Layer 2 of a small transformer language model trained on English Wikipedia (8 layers, counted from 0, width 128). Numbers have three digits each and are written without spaces.
Take only the direct path to the model's output, skipping the later layers: a vector added to the residual stream pushes a token's score in proportion to its dot product with that token's output vector.

Output vectors of the tokens that the questions are about. A number n stands for (n - 500) times 0.015.
"\n": 503492512527494505532477483504511514479514485503496491507469522505496502492520512503518498496488545498511509490539477540454500483516487510503497524492476481493508487506512473495486493502482517484531505497528501512521508502518462481501540490538477506501500512492486502511506492504517477480522487487489481502502484508505524470504534508498506478524495483521466512512476515517508511475480
".\"": 480504470490475525475502515509525517529474461532512501521477501497545516498501492539487495511470480536510482491465482511485506507473481501481492518493507497531467497479524475484525491520481517530510528530548464490528492507501483511526515472519535531493500487503486488524476498538491506499454487504498515526483499526528509541507518534510469551496512487498495459521511504526530496528517
"er.": 497479499501534509461508515514515511517474475540495525494465482530541516459486486524481505488490509508504490483525498512492487488509485500491491506488504509514494492512496484494518473503474528508506515517503502514541498511517532503517528497528511540488535475490489526509458521546475540500438490505521498519504480520528527500479519488522459528485520502540477481534488506531529490476518
"\",": 479508468499490518468511502513517511501479475523510506510484498499510527501516489538506511518480479519501491490484472503498475507467504493486473515457487499517478516484528489495492507524474514512527524516544473464494494528493471512527528469507547542496480480502495494499482471554477498489460493489484517508494500529511513534512512520495469536488514481513526457540532493505545505523534
"==": 478475506481489531522511485511505562517520467501506501469476524527484520532512494542518502522477506516496486455517446522483486482488488532524501504486496477513520518483516477513478494475492488489551496525525488485485464514552466516523513507508526477476437471517505506511470476536472482536514482494492483542479496528490535484526530470503474528521494470515491486505506482503543504492517
"ia.": 472515493494527528501483490515519497473475446533526485528494485523524486469505487529507489497480509490523483510512490512509501520473473464499471491454506473504495499505520499473516482525454517498531512498511457502497514521519496504517488502535520521518503459461472552525449490543510523501434527535505504520487493511512522481484524530550498528519496508484494467519476524498517469461523
" by:": 491520526521491463502505505538524554481522434531503498478451544518488512501507544568470487500495494470503518526529474532496479496466515491540488493485516459475459489452508496549497498519500481527497526489522479495505478498508540487517490412485504580480521468462439500492459528524486504538530480532473489543473493506472529509499499481529532549500509501484434462513535518538548473425522
"’": 474495464503523515503510503506512493510479490535495531494475516516515527528491502524516533505499494495502483506487500527491514491482490501483471529504498495492485509497539506502498508524507492524522500505524501497500526519524468505492524499526508536461507487534486499511484508514503515513503506513482514522466517513519496492506507505527503523536493470499486493516492523512526476504526
" ==": 485468523488493524494499480531504521501505490498536463464467513507491504537524497546520499521441496535517479453508445528504525493482514514513505514481487489499484501476526486519482496484461514507520494509525475493473497485522439516519507474466512518480461456514521495483471508529450505512530510509468478494461504545494512512524520475497477500513468506517486483512523498488541496452513
"s.": 507481483467482526512522510514530540517491475537540514526504509499532480472503509519502513502477488515484484494483488482498499483484468450487511487510506495517501505517516480483508472518449524527512504524536465535503516508531494511503484504493492530496525490485494531525481504539535515489435511490514495498519484508506507485490490506476499530550527497520456496535497505520524499501479
"er:": 505493518537516506463504536541526524504493441510468523483473510504508511476498485529466499501506527463489524528526463525485479486527521495502499501485510499513521489483494479545479498505490517518481525536508527524512479505527515496510530467525499532461523492483498483485453511492488529494508515513482464498462518529477547514475503465516483539482504501525494495531513515532557447443520
"|---": 434454406598614503318390530591581594477547233744519375495382486539531553480514346913393528549432522470564399557588307638518368443391511408434447576393373408531576444396715511615422474568373625769667503446655434484486540600723561298495448348648591562376382419497383533639039427656451682586371536672351326531287586626611607500542500497508538699564459483636370330676600567526842296221429
" began": 464497508498508506490486508503501498522487480523505493479477497499483473493486462540484529519480489505486484499505473521509479485495498493477505501478502472490507509495530483484506490516480495500535475486511490498516493515520481495485518487505522514469485473513494502489487497515494494525508501509473484482477503496517524476514491485501503525506491480514493488513515489501523490486478
"a.": 519519492494523523490501507483538530497493469509514474508469486493526493476506506514502497487487507510482504503490515494501526499479487482502468502494509475485502473489477459493520493509452503527520498527516489480510508526519509506514505495514513525502502469490476551539456503531506489509461467528494488504521492487538535496482520527519503551530515517510471467526479537520508482485508
"===": 472516501516467541504507515497488526496506450488477473467511505498484533498502488532503495540507492525524476497536452527496439498526495517467502526479482459515528507465543471499482498510502507518508530481546469509477472514529479494508511497521489490472463495489491501512481459546491489513505474504466502489501499510503505480504496506465483536515516475511493496520549497521531504500501
" (born": 459503485510491520473481482503506503510493478540498510504462510516483502499489465529481491514511517499503485499534483520483475497489543488478509516469465507475481472497490506509477527492481510509524495503526485516517520532524473480510512484503488521491453480498462494478473495498481501510496514522493485518484508503517506491497519501491484499497492475513472502531496486505529492477490
").": 507490488480510524478501498511543509507473500541548516524477507513501495521520489535498502486445500520485507496493493490486538481459498478515469491471506510516456493510508497480523491510455512516545514537507488467513489520525478503514508486498553502507488484507490528508482524549478521507460494466518501529480487518505521511480538517516501534496502495511510474515487485491546484487541
"]": 440518478494518517457511501491501514505473474515528478500490531482500483539508481541464499498482504525489477511501441475513524506464526499477458499511486495518445527478515476491488481492491515535527509518544484473469446517521504493491497476480547518488433491495522446486470505548474522538520483506466465516462508526475517542491501494494472555496458480510501470527526493484534480495508
" |": 489506461499473525449489521478491491500498492490485488506498507514508516517492507493498474504507492501528468497507503480487507496532490505464485497520508470506486496451513496502490495494493545523520523512524461526479497508516523471499510484503492495527505509462495482488507480535506487519484498498523508504505505497485507522482506515494498524492492467507487516508516482504517486480492
",": 495514515526470500484482527521529473558496497513499504484470505482540518475477491505491496528468484506485504492497467513473509512468499493477503511507475474512494490511507490506506483513494525522527495508494492516554494486506464515501515500496487512486505509510495492511510476496506493507468516512506477499515489499499490512473499521477526508497490468493501489495513509497505516518507
".": 493492506490485515509493525505538509539485481520516504518489509504535495477490506498488488499485498522509496502464501526498522499498463501488499512521519490516462469500531471481537484512480504512509501535514470533555508481507466506519507500512502496492512514508499499518504519512506487496467474507510493517515491501535497499510518527503489524508504485494474474483491496523505512517504
"areer": 512497499514464537487508499521479531500481488537536443484466546482506484526531464540461488476513477472508474501493516494467483490499486477509515498484499481483488504488507507538495538513523483547550516528493456520488520489529531480502493463485512534483458514531507508502445449528504502514451491523478484512452504503499534485517492482534498541526468524508512508500533497502557474465483
"ion,": 488491496492526483468470503500519505519466487480500474518491488516519509494491472532469529521484504496532528520530449540499491496462529466521504515497472460493520490478487489524498497519472514492528466507501485516524499521524496504480513467531484536479489462495496485526456474543507500472481515476492492511467486515493497521474509549523532530513528487529501492509478505475522508486494
" and": 488487484498496522494494498514509494502504503483490499489508502512513524516492501512506513508484486508490495502499514518503501505494479506500509516474484494495519490510526493471507486494469518501522504484501495493525494512498475513497504491517485511490484489519494512512522507526486500499484491490501493503478496497505468518504505515504499512508486484508485500500536504504509522493507
"s==": 489495485471476535510506466548513574544507447526529501507482555499489477536500502552494503518488521519495491484539454499506478489490493490522465515480459478521531540476498478506468478470513505491541490529527482519475489513595492498506471502512535490450458459522495490524448488537483497521509522469512477527499506511472532477530513446483490546539484501538491488528523496512536464490519
"'s": 479481492483502527509484508518508484514493482517500555496506505508506529503502487512514516499493488513499497498490498508495507503487481500469493510482491497479499509493507495489500502535512510510517495496519511500524508520515480507488474482503515510486490501510490504528497497511505503516507493532493497523464483499529501486511493488498513533517509460509502506529513517516515483507523
"\".": 488503458485485530464520497510516521495478461525515501523489493504520532505514500539515502508464474522510481497482485501503494502473490493486481508466497491519471506479525485481505495524472516521525529528542467469499492525500490507528527469517549534502496478493492509501481487555476502491441491491496530524490491528516519535504524525512469551490525485510519465541520498513538505526534

Output weights of attention head 0. The head adds the sum of these rows, row i times number i of z. A number n stands for (n - 500) times 0.001.
o0: 540534520373434638564755485543598475447432390732486647425543299645486289530285496642616585381607465536384363632314735487848630530276416558538626370453552505485408474573483544404543549479623386689446400651350371512520614488431618554558346463514518466511467498539350613386501459586324400782259592632514570474321527631496647454547436412695486590469522473566586378621405416522459362508553
o1: 582458598554405568397460532617516628456440381593577493518534539395454539503679457603531577590471478534622591369600307387357463473473437665590411479480489329526529545528639581524538682391438258571404354681449556504386499646736283602381444501459614278340463556367516597347480442432315405561518409332381523509413507501504558483393472570422544608389493458596656415509697434490351683586671
o2: 268479369683575573122410567627307493393563473587394571387489431484624524621444554427451520415650430483520445495532425299500563499344534445375413494582494507485526539252540747753393476471556732502508518453356531333410334432635672841395536468419523554669387462455399257512480208394543605629491546655459531411328678507473376585576347373447552419515435453414541527413882635411277516703585
o3: 673578558552618421652610738654689567286500429527337547389419471499660739504459353495627376545475473428440714657723649435473500475675521565568630541313535448291550508612627434598454581726541613566414572420345614641642624575674393777413499324496443486298640585573371654569460525354482561421448467617139718304433707556568183529560416447636474587631532284414477601507658677712565539450521
o4: 610525386566337584802730448713491325399719431374340508579545475563514545515468391567497573502414569514548569708356593697666532493328414476409676494536494425341495391548353130616342722653451608607493443583558463458358621632466583481485586409613606668677426490567591453498649536445395542397654356313634486379505772510289485590491551401480432421481477562424440598452375516539517626503404
o5: 601448527457572455512654489360539737555640250529384389556568432388740499434457575296439328628494625640617647605692534436557421596635538577433480480375498473302653532418481426502576363719472409302337449511475420502522453506516642629360444448301441334338448439443330591586445601551553474461508693605367537434372538375545649622742462375472507775521422540485452390502646594393480503417429
o6: 653619514403439511463500606373647354487460551301434622555580410530536376538268449574669410523556275358452263368401385552582472482457438653578586608497425581646451384394418596422589592388578330544299313469627470478532546408456526285741373588726410497668546434518533662474429558604543478636503317483357605405641468511561367591495575621431316370472628454574553494710217347288455537439420
o7: 383593585361450574538642628372645566335493350712524652602659330499531382629555465716386442359609327417339488688363513466937446612433464566465544409691578538622354491438441519609632653518619220543095435580547429621396564394507508548631395456250635534159515826543492466395461564400399373729368534594370603536330602555581510750441450522591519715473483476465716384631523588442528233598631
o8: 419401297568603358455397403453308359539492528449650624396285569392396338429473582476502621485370508406627556354608146570335378421505523425379476536527306531458519603405408479418387448592454637428815372358739604355385349604542399375358625465581662481571312426571807208426530480495477446369888351328625286464365279503447319402507501485295573217431305430632338693559469530317557579559372
o9: 467589617458663545712404368443733609374417192629490634494505499454314257290746688416419541489275601638405637380467249469281714496463463478470242604438493467525541535661632361494577401487445502265662427672642504380646414307622377627488615603503697447348365588601564556649635471566583518390475350370358498806386456294614814111455585401332585534575514316494473343590432613609412237635645
o10: 503429510481304340314546475596456388387502654417342444318611383384530573679565382513525496736436313531474621543456388334654556389547540645581469617496285561379600626453478343634420619537504527451408618462656480490444493470468479713575555338323387562269260454566724398470703596525379546407503449479526494389372512377360230918294470478417271378393365640434475555496619363202737557462404
o11: 548479630537466401674420409521411485544488519511497432355229614364421614581568320502513531682494707375472556484773354578338378386479490555609671628401266560410513542478481476580283555543482419556605497451461598550510630553608379627461469387470336568394378521585543441507562454394510494452791514576437430358525482520314307509610560500422366335579497556564531579511562482472578674395431
o12: 413448492697478379608560457375628592290502370677415647419517583429465393417534572600337443514544611321352792617405395452393505449443638662577503580455550512438522462491416608556500572473482506521447481562443576468534594364411515778428485546500546464454652644601511421431543625196681570343532428410587516524428505536377676491476534462509530379529450457452485676516375755524425444558472
o13: 651509466156429355434572677362546712375394389599533403723548498415582644610718690406475251586524493356504633489322534146595573573792381521509590475749590555583243578334428535627456662503569381601530820654586469583365388376464605589418502325338445449572733713471558521456616784382544452312414606186442515674363466383436474629440537481530274607425369406563595587692455459438525255556620
o14: 221565268517568505181498535439413318587368636414413547417614462479611428477334445575464700419415175484561465446423543472526531526423394447382414485466614528533660561411620447258521389426346730468746427352550464344443362638606723425462485592565719544646459280618646405639597359638631634527304432548874632423592433434478377587435388579498541549412394624469493479403502403565365572664428
o15: 582608261579350548434576224509485560432521407660495646550382316613526701814536573622731523474433553522468258479367442420467679465496385402426676377590625505458413449404341581681404544513688596708576510444543501497284460465566615429569450259555758600648441492531435494336385356592296414505594466497607557722222549532207563474458339478497468454452588568498536488498679516531419220604530
o16: 589256550562529461505545311555280562757532738257460345523452732433577810550460435550583350694523517443480606420691534842446264429262778624621586734355417765660582378545363659430488547402441374504184545293494631524489740511361392684683502468573188434584543408352462587614294623505448462415736643520515454478597516478433230571560686639491371360655731589522543701602474506444454985303538
o17: 675505731400534287464265657450571732566458450541510442662429363470621623401668454422562325427198434363534713390404442550577438413613415523496530542409370639396280555556548583564645496567489376537516465444534516451560427373568362585426596560666408620645668500537342568663513583521618500292265437684369623606595472488685389635634500554460537512544507564706458350625430731485379602574583
o18: 465363552395364547457575536330189469674517601449457425499459537669384493588371442801414476510501568451477483466668369360548309733523464530455421504562509328644607510339481466365596557403367564623495373588513534538311609577450507479503355749500488325691501456409521516337386511574322371571507484488637406476645593404425449543412605446448367581330466494546587465598548259583324461560541
o19: 447489298500441320489442403471347496616425576450397364362484630417639771594543375425476505728445534469587443532668401391363418388400555568518560676420323542466663615492606232481462514459383599423392612388575559455473446626442470435652535485506352589521395449503690322662528481431625668292761519355574600379515460479316096624291573657349423407426510450487577633430540421354711871443431
o20: 727448619517364537771530380553540610491591434348598461464546564479252573449569478364597552495473649494613495468562434679321465443817527554562434543440497450438641406659587464524442417392483426355468455563401494590586608409646333159561482570620253361533613549461471650446397443593451460474634297376372421533668383571467673152484512471325521525597673433475444551371372561683485462264484
o21: 609489760270585622774438538604622748401462253713555378490254519680335521572695618496601419484351805520344736464562444593652538513406596409542498446387424546510297607775468443661378549524472336465592558645498443574618582409469310824501517497342436477367449638556386533430581589511286428464524652659280339695357628545512736441630554393532403599642560415526472422617649598506466302577683
o22: 360570464708639531715494356539629454408468427617604564435520419426406303387480412427668700372483562475347546538475618693525575401242465494530499519317448591412485505591515316369565350557514537420540347437624655417654631565418497486645519541735643574417465458553573416565583526575544449521464387501480628490359239595605467309536532502592463350552550409510319626463195610510531678531382
o23: 362526357653431435509569513482528448353601609562259636479569520408529536565480557525331567511627429364358496662476644270389542495494657663538464412601614447521505574345427594529451560476605542409420558454561603451352409440404804469510516446528364539516652634539509234486379499245461615464611437474609515440385723438336420659285355446489525528421507568419524560395453629458540320552503
o24: 433491416345582540430634589462608479674377499522585514560590549574655499383427610581518527398466411502448435564430710415621615545473361385408412481502679530672571580503612628270641506495456623529623546593525481505627491542547670467487354673444684436679784406531500587624494580590568538452239646438676657606687468384494414393485519665595603773427559526580543409536407351671485371528600
o25: 596528618341447232552591460565221393462558635374440458342545457439411546533518477626494558589446619505464563339666337414650523415533439511340465332375476404367649717524608505414502452493607644418575450439445564535425617605549418305440552473445402351382476390485481532523422378609530316644619541507477366446437443503409395370352328588477604323483466386574586559522438296405568496510445
o26: 479559354348595554266512637452539491585297410372564386651734465531512534426520589515566438504431318627700466452310487400494610395627253294491333428486669444657557496414630453365625455483365669591793640593499384468515256619675574425448481437534714504653571378456555572627512585776536506383255455421679605656659363368634514483484540575529500670454455532470420466576579340666442438557525
o27: 647450541378541616427529649372574536469482175619428262567520573441367343628811669253495431569284681717577538502579390130427551586732270454522413452327400354418479471363592308478564595657525554418774591639695552508509465484465416562459641646511540473489612620459532551521772491667560695396378461367549398592567570366508827657448505493490401598427367592561299434396629405603698364504413
o28: 260623586485574438500478441512656412426499456617303642457353505577644312531430449616530458445451382519422573563472494638660516540131486593482556552410468673454411606492512415513469571561562313474362410458613485407563589453398492870550528529439623517300304513560593483626550435409476566622325574705266500477345684525567395682548477635519405552579460445595680354559464537449524589688496
o29: 328558373768541563715491348568592459403663456582593553520666410461373355469552635517510555376734617460527277604366708592443727336425363542500571341697685453406366499393495321556448437451563562391580440531547635537513427598466677186441180352411719464609577544509683391464521619283596430473546416718448528435440492569571685285426424348618692636442478467551408417282295591576520331546461
o30: 574595418436317601425594592543378546358753432437512407498625409508474584671512500385299318565755467557679414564510430257648473570689502533514460382670560407550492467292499458666422588442611526477405544556352437588304401462590627283472408403357387449507432555397422575414538391459508438557513487615354447623400667530463609609427408304440436552445449609396565473386761443504510331478428
o31: 527452550482530501579449455457477600564490511497576287448517491659281468482658552297616552492458534592549512299610472388298558627547596482463462428558573425613543560604764434431559433215452494373765562585582422479455404461462336325632537648533457415608427366472433619390595455694481492475451462318526480561700497483613809318399513511311454476455625495431519396349357373646448523564568
o32: 477540425534416510435633664448559544505507631585407628543622408636620481453253482623293646390726440374354328652290919432850472550324484655537577554576617575519455432652462639376645518324517400671217409585267467560565681417374736291650345678461388476622875487397299532517429611351540562643342554625666558526551603569452337514435484603714570590315656667456634440417213410442385484402490
o33: 459299517544482566622610273570533476539690410433570563484583572555635578552516634461400430497404634515351570532403397604616494593442744455639420438443625639408402485509301525535571589557656644545315598438354449400426361538340587465741332381271568559365321518508512472509534505452479338475487551474552470570380561503373396498575445439487687375549621562548527578517598570595637576419591
o34: 291584333556598461428454448417412436476485504410483468529639429537536449528407548581425523492501392610665391534454472412460635526339457458453389454523641427611537582399553356369595343486283692457554436426628502362347357543542682374568417608574799477666413432459705457643436417660579599393467413476718671508539454394620502537429519413494591620453413493453435359526528497491395671656468
o35: 467601540494595446614428414471368453490427458576488767366414340441354402550481394841458608414546393507298567330570363706696442562188599663481460434413314508451530604610491452406540576609449333435333146359592532476461568538461289536592396437442705520217285540646602418468388495469301417644689531688565583464264483587629417455463447485612579453474397561475586349569566642308478532628602
o36: 614454581308563483254387640456554433506255616532445612545403424570340403373448536486503518424458374569288543474507593366539524677512623419380464546482358507593670473537507695338518622562609677416604527398575496490640694472442476524497773520580372743542556594467387509630441374603512537403456620633563567490459471338516499571522512556500471541456492356539460465648410487374455468703487
o37: 570459345702335553479667339575407675294758393631412467332495490505588591473566634548508431447621576468717545539654295441294549505529457484389416466403506457461614489459443639639395311523518701476451477540606585388399413339418560366420654532644623292730602555438405251375404342491562617503536457284638260587450488688243781466498386395351588367405681457521378717429624578708560484572464
o38: 478512459331583555449532530476613511654310461501666601493531415565608430481482485525543630392315391664488418592333602515709644494388381430492500513415572572581399544590512360344591466600490471592548477511494455497623558542542528622595494492530714614480416415529554645642606533753404387554314587580446664594434439376619351434582575559576458606573421524564474358650396407502485500546547
o39: 455506469353507421375609253550384441485652642474618579560527679496529452546468655423536435471212401574508448367637390568549374530371486461443437480452563591512439434410291641444469469562624419454548503340569528310480574412591395611476385647373636314509363412427659609496535331584433355700357586765321339589296551510417404335692475647530427477632509484553521559572567466580432466473631
o40: 231520632584453607750454387480420511567444371561597673332473540490423352465533393735542550399450438465499659521456373520560540626425441579455405484572514458612524559305436359381498348520450345447363417596694480464506538327494355679537418674648772247404280561603740436503533578516440472576641375363498422430434503585555572431485565403539261499462438434379441557622436546502490465617546
o41: 432561288473411391353588512461512369323527688415282428445515506402555570713364494442391432695622430345439455559516585292393384576403668650528502509499499492604504523353370707569393643465506538496351663373501587406368529442384764682499389483409315513580697593556606347367389539267555714490390556489706478286449650530291393933319406558551501491413471675543506652325581508442628529551504
o42: 397554506498435467423518510471262450433575459516406522383463429513459480682413435674367492506684449351539456519627236324601350556549577580515584420577478454485526619423603570668345562317531476469399402441440565486198495458515510421509358496366479490516310577558570365316354333406370586609646456500518480398433644588433478683321359389431435487364394516493715422445646585409422508595571
o43: 641526336388460496351550639427583507483406587470522267684710551396569566507555600310421289544466436391556416647324733316516526544664563424554479454523602573582389466465424618463586506586379611452521789539557427452478488543376766449513554473606375538716950504534526503599371714435664670329185503363725527459611434540551448672467485568646537543394481643478441653508414433592651392451529
o44: 627495494692615291608377431584679432419468622489467653581460449393440392230490572489440674458448570580365569638361638720425619267356412378503514591361357460297624416655490554442602485737372714448622315465426703474725706607423431370303533561711750606573769446499373553677482663404658602263591488457723533587528314419592439314519562516571709296616404507499288536452315701463480633473402
o45: 550557450349501536422438570605275457626550387411482466457482445680537622451343525429449373635502360684608280310629407563555407648412499402318441435477487462477422569549515427423546518668481611677494549409496465483452465530567454490467352532411409555581454369394407617704333239619532351544266560996274494522638553560655376377577509395498625679445518528653639263432752483666499490607695
o46: 598528421306441476476409460432295432417278606607540489378147516488241271350398537452444471463597524395485605441674525608644492534438516550338651584530092587502528437652531578473396550472421649521582491563531540695619671606407448388429707605613343578742583525485521413306496563583521563486614454674586440390511469495503507407641699492509226348508385482557236562608243369394619579517328
o47: 418409559571647500425384563418536376584564455580464623615420584623584420661362528645420546477556526447430405675298533500627310491545582420637630529612494574402297360506373578576427561633435409583398429437314391587459579535390611634514249492302536684460558545627436525574510440297439519582541593798505557519467792579479420649593481478655504686425361620488694293507668605388410308408568
o48: 644409464314269492447361523490254648437412333371816428477563449496316710482513529396711224355655478393911481328439265610455542431739536484585450523509357536651486411346415454561349432530517368527529477639508542621497302491732359491415294424437481300654413548452584564475338460529455428486624633561360431381438326428619716527633596272446436641578479442585294374605690564479475466454581
o49: 582484490513452598817502366701603342552606324567384596455467604725618403586427503521488461589526645651534444509396644523702573654314493636657493476457389495354379389635516178483521629596529349580168474725524411634553501733345316384732519528495631439236401410552472633678549605457589520544564459440416546508484642696653440433522501479611473337377632504352525447523537342452707526350478
o50: 588602490391554470429469418572424541529448622493502482572424471422529657533511439604647534496419336464483485368630620458490517410492449390458581508359501488519601534511659609534492564639460605359569557394444597486506499598579361398345466460461636525577511412616453619476387471543368649500508521564555508552477568463651360554488404509566458444555458463424585491466645425455454632544658
o51: 500586454421491437688433480416686642422407448590724441729538491392525522473636461427659275389352435454399628496308683637480602458375517480590622412554624615581222567554335571468569470629533284443331613452810619446586578400486400727514547354581741440500730758540643478524474861422532585355408503434510623587298401421691570615542630563694293547697432421487396585670386664520509626652605
o52: 431407400485502413311540506343427351471517560496366315492470561574516330650480600397469537664538645567662430431521190216221436546554623535581452485685477471571450502407551549655369555219395486605587535593427348360297450533461679441511736418477380546483362449356599332305574423546533498556570469214502378406569495447315658650342474511324467336368416432586611478543465279315484502515404
o53: 473479758598654597608382490603481515662563374423621568476496560525280434406607440544373536440324597628569625493573399626536424389568411359483459560418435458462677446530646246452583428633480534302678343511425512522654498495695234445506663574485522540288312420557453619687549414507496537427735479743350446685569550367723527263591607350408470507583359578326437443473676644544363564481387
o54: 687615253437477300575490263388604455438470599480419472529349436568660584584668550315495366467344502607508527433510526380366596514455670486621485477327331580419422572689413550695558551443621607404492630436576549374516525421335468475588725482541564660476492532670632542402540606575500698451491451378716449611379516370616514741324550553492410320452404503515403440424391406367754707496584
o55: 412357756589511530842437278526570464596536379545505645426283548576408476455636442560694569498361652655349751388646416761440512469306466552483479586363302529392574516599483268492455563641529418430491416495658619568669552483475081708519443594458594515271223507557554550538683467454419396478698535494297424568447417447481552357568624475395502435661503402532404461498520591499585587518521
o56: 408372387547502753542428622617460507282529184640583545627715446489468529577637554403449473431620615710545600575239457416443738538591241477407423435685716318446367584278382365716561510772649507498314651631671700660537210617635532634424330258315839445536444717323622238553497560562391447344682418297263663567267616465517753491513392222634381892548474432581375358566714659558651351577695
o57: 547492415358594550460504540462595469664372486440492429661571552651618517499444551516604535421301455745623443420429640476580568571385273364472489388403600439585490460589615373290652414523395578532643491600534446506474515511526490476614568622583742349578537353516490704660486502839501502543313534357702515634619483423669543399487577599565423513540513497511430415556475308567451611495476
o58: 457463526550671413283448565543618483474411559538345498427447420500554429343582564229474703699552578720377560517537557531235572520434663482430370558671317368327375712603541443624322423573367612353845488467370620457676483515251569594351614367425332615670391462587453350577810438492491512487350725621447534315408489430489503523538452414566731599391448447688434358406441570439614495613544
o59: 630456740514491563695531485561929653491397348621503501588470502524649615386706479471711517401267587491402623573248588623494585329508373465604578620415540612533449551687462536497635559589581265580463612641505501535691688263438375594647688521565435476472726738612272631611593612489423543384317519428388566723540451488487526540598542649484506511602759576602516616587382689606592418433584
o60: 489367365339281739330770476524425538534654474501365405436605459694650717649514602693476473554505397573593456422495463282511395686589587599557341394565730376620580479335545476505476493307624436368315514586481295533277354341390518329687399498197382331524433414441458578404506371617360447708462384384551394431639747618263624646301337538385600609242631595341692404418693328567410230476671
o61: 669590372455483530509390694280449532460452495514501240558426462444393433482505600269655635439376550444438572400718579477273419455518384399476546457329536580529285490309650621558272511407578366460809464339559422387431378439606545546403309482628394531811412291465540472395644264564471644633475483609389587402553592549471793446563446497295322444592557559546441401558446418579288523589571
o62: 378332563514498658431503690515501581658551532467703177711668661480634913558572387504616315531369414604625449584519514499400331305650417236490604401536818362661612448222558588584509523368686613578568644542579499558300447410684494563334471317258490447493590501403385535432467514580377489463574507475459507491630596344446476747448642635281545644609578605575508538422825557771304591483598
o63: 470466466397336498409462359266449384610459559557505494570643494397383108580518547463487465601553329558614474399462296493569410615601372446436451539597382600415527343418636302499372626414555220543567400562627411471342490723413441477492434648627610578331313406468728541473686558542692577494450437297534409472595456505565653653458478506440450400458331577558615426562386251265604411464355

Each question shows a token from some text and the vector z that the head gathered there. A number n stands for (n - 500) times 0.0099.

" Sc": 483524461421491568499496480569506478522473579460540536541544484486574414549517586639533436462575466498523475481563626496477433418494517467511436447529446496528541547638478626502546540537506573
Which of these tokens does it push up most? ")."

"g": 507542469438484559512510464584496476523475576465520531525535485491576392547509605623551445472565462486530478482557634486479415430474514486513440472547453488532543531632481624499549535514497571
Which of these tokens does it push up most? ")."

" 0": 450457517482515538506370533422487491444394648464494428551552505343469504530542553459412527561545517513543455497555445503484531517473454577518435592515499358481508476462481499534356618517546489
Which of these tokens does it push up most? " |"

" 190": 602441602601588469419447422469367482402361394821466519287187554614487496496340494507430691554370480682311347384631568725247451287627618568398744477580551488246536520504585457522674624576656345
Which two tokens does it push up most, strongest first? "|---", " by:"

" M": 521435469541562554477450522483515475554565462506482498569430520529507440561518570688440393510505430510455369535615550590523509361538490545534397523458397502441478461660546544468546486543539529
Which two tokens does it push up most, strongest first? "s.", "\n"

" R": 504439469562563586467475506484504480537549468497499511588442508532504484595541570641441424496485460549462421527578579598519483375502482550476425504454423511376518444668574550456542505538572482
Which of these tokens does it push up most? "s."

" con": 559567556518585585441499584589439527540468614532390478523467439561578484490529542569608539499489386452533596454536585442521394532247477496518481538514498409489562429697555574519444471522497502
Which of these tokens does it push up most? "|---"

"ternational": 368521409433471478574444397590519611230439357611733428501621701638413388398464495450502408583661211514528467437482533584532380507172097574293396751516562519577606537835509591400584725608717484
Pushed down most: "er."

" career": 377526427444478485560455414586519606262435379601695440506609673628420399406466478457520414575644238503524488440483525573531390518168140573314415715512558507567608528831506575416572694597692488
Which of these tokens does it push up most? "=="

"s": 543480492476483512478531430540474448513504581494520554500498446516568449611450648476560450392509503518544492502470660494512457394548510498458464511485515596402492523583500596443567489536561494
Pushed down most: "er:"

" |": 508431563500462537514414480440503460435442628416424407516524527368446530545555531438425498632542583506506431565535484505496575524519402593569416597513514320445516487355454441613370608459441475
Which two tokens does it push up most, strongest first? " |", "==="

"ived": 643459426480571524527547455507347484460471537593483494488323505528531454544430517481515614510432614457509505450454681603526389411543633467496580545516505579287553414453456591389497430592484534
Pushed down most: "==="

"\n": 614437522429515402520488546412437636482360390536607411500522489523527487448515240314527496433505615587390597507488457505427534585332544471651550416573535374612422580586260406526448429505380504
Which of these tokens does it push up most? " (born"

"2": 596529499563451512565706394432565493450650415516469546535493453534389523509528445466557443573481619485419569531432541516459559587476324569501542545523525486479408490379505463497510630487496478
Pushed down most: "\n"

" acc": 560581535544538552427489459505355491513413490508553455545460486543534480549452527558518461443476513486482550469548589484513429468403503544473499531575503474331547441646553622491554519459562386
Which of these tokens does it push up most? "|---"

"2)": 521506517659411502465412482441433656456358410486630437485558615473560462572563321375467497410512520450380520421684443494490498533368568530574368505495648431316462456642406427494541467476486369
Which two tokens does it push up most, strongest first? "\n", "|---"

" D": 572519503553444515557664424459550482450603442507443544522478485509411510499539461482522459573491589485436562532460524516467534571470362570511510560514518463467445486396505467497493614484489478
Pushed down most: "\n"

" la": 370474527488452443518359619438514587497417495535610519603545548451477503472487447515410423398456432456441505598504485495492521486384547487581511548399486456482543469684467442473513451521544453
Which of these tokens does it push up most? "\n"

" (born": 513509512660400507466410477449429644462377430483630455497552617471549458587559347386466488404517517440398511424689445495495495529386564532573365510482651444313453449627418443489544477484492376
Which of these tokens does it push up most? "\n"

"=": 413547434530462497493429560556442516470485468502631530584496707534425370522508475461379450513611433473518504463590466562509392534355427549624397711440562482436490490639514512407457603534535521
Which of these tokens does it push up most? "=="

" P": 453400521346553429490513522558559430543566558539436496578476411562481491484492606646495378529506432526514450602500584491533426445501471475542516500511387489604600455618589544398501504534463605
Pushed down most: " by:"

"re": 450498545495505545439373509424523530454452639492457450493525494383406488492472576494397518595532479491493405482507460492462511487473437535523477618482493357529535450446516453566400588535591508
Which of these tokens does it push up most? " |"

"ference": 530475524501460503420484445622416446513624530581332529460476521587543512582386656660458560485584446455532358505528505423519425388526419504453452468510501480466502466613635574494559512610551510
Pushed down most: " (born"

"il": 575475522612550426451496513518435511471554480400456477501461501583588350631618656575544570481560479478444468526378581535557360366483462617615429575580542461259614343615543544435491261423438575
Which of these tokens does it push up most? "|---"

"In": 368525406435476485561437397600512606237445362607712432508615699639409384411462507470495405584663214506525456439482536580526370496184116577301404736519560506578622536837510603405588718605715489
Pushed down most: "er."

"er": 551469511527475453499470525434424626490378414506625440502529550497529479500512280347498494428516571535405560470559451511455518566360538481616487470527569426498433528597340417501477458506432471
Which of these tokens does it push up most? " (born"

"en": 420398536291549437460542594584592432585614572492507521546554366559441515494546593591508404474448463531498501591469621500577414455514508457577506529532420545545609451667551531404494502458440604
Which of these tokens does it push up most? "]"

"|": 556503510532445522562596432442539468427554515490447513535492495448409510521552499458485471593507597488470541530477513507470541573479361591505484583523528416454456489366489481502444647479487476
Which of these tokens does it push up most? " |"

" to": 518419378431455536585429334632440439515525528397545604469505602429554460642525604491503540402602599455496291562410605457467352309551543469425446460434429470430539418531410562553632472568554561
Pushed down most: "|---"

"os": 488498507483523599491505474542509505541462528459589542563510509541574440541533551610535409487550496571514502433580618528511433458410472489458453506535418437510551491683497606468566591498520543
Which two tokens does it push up most, strongest first? "==", "s=="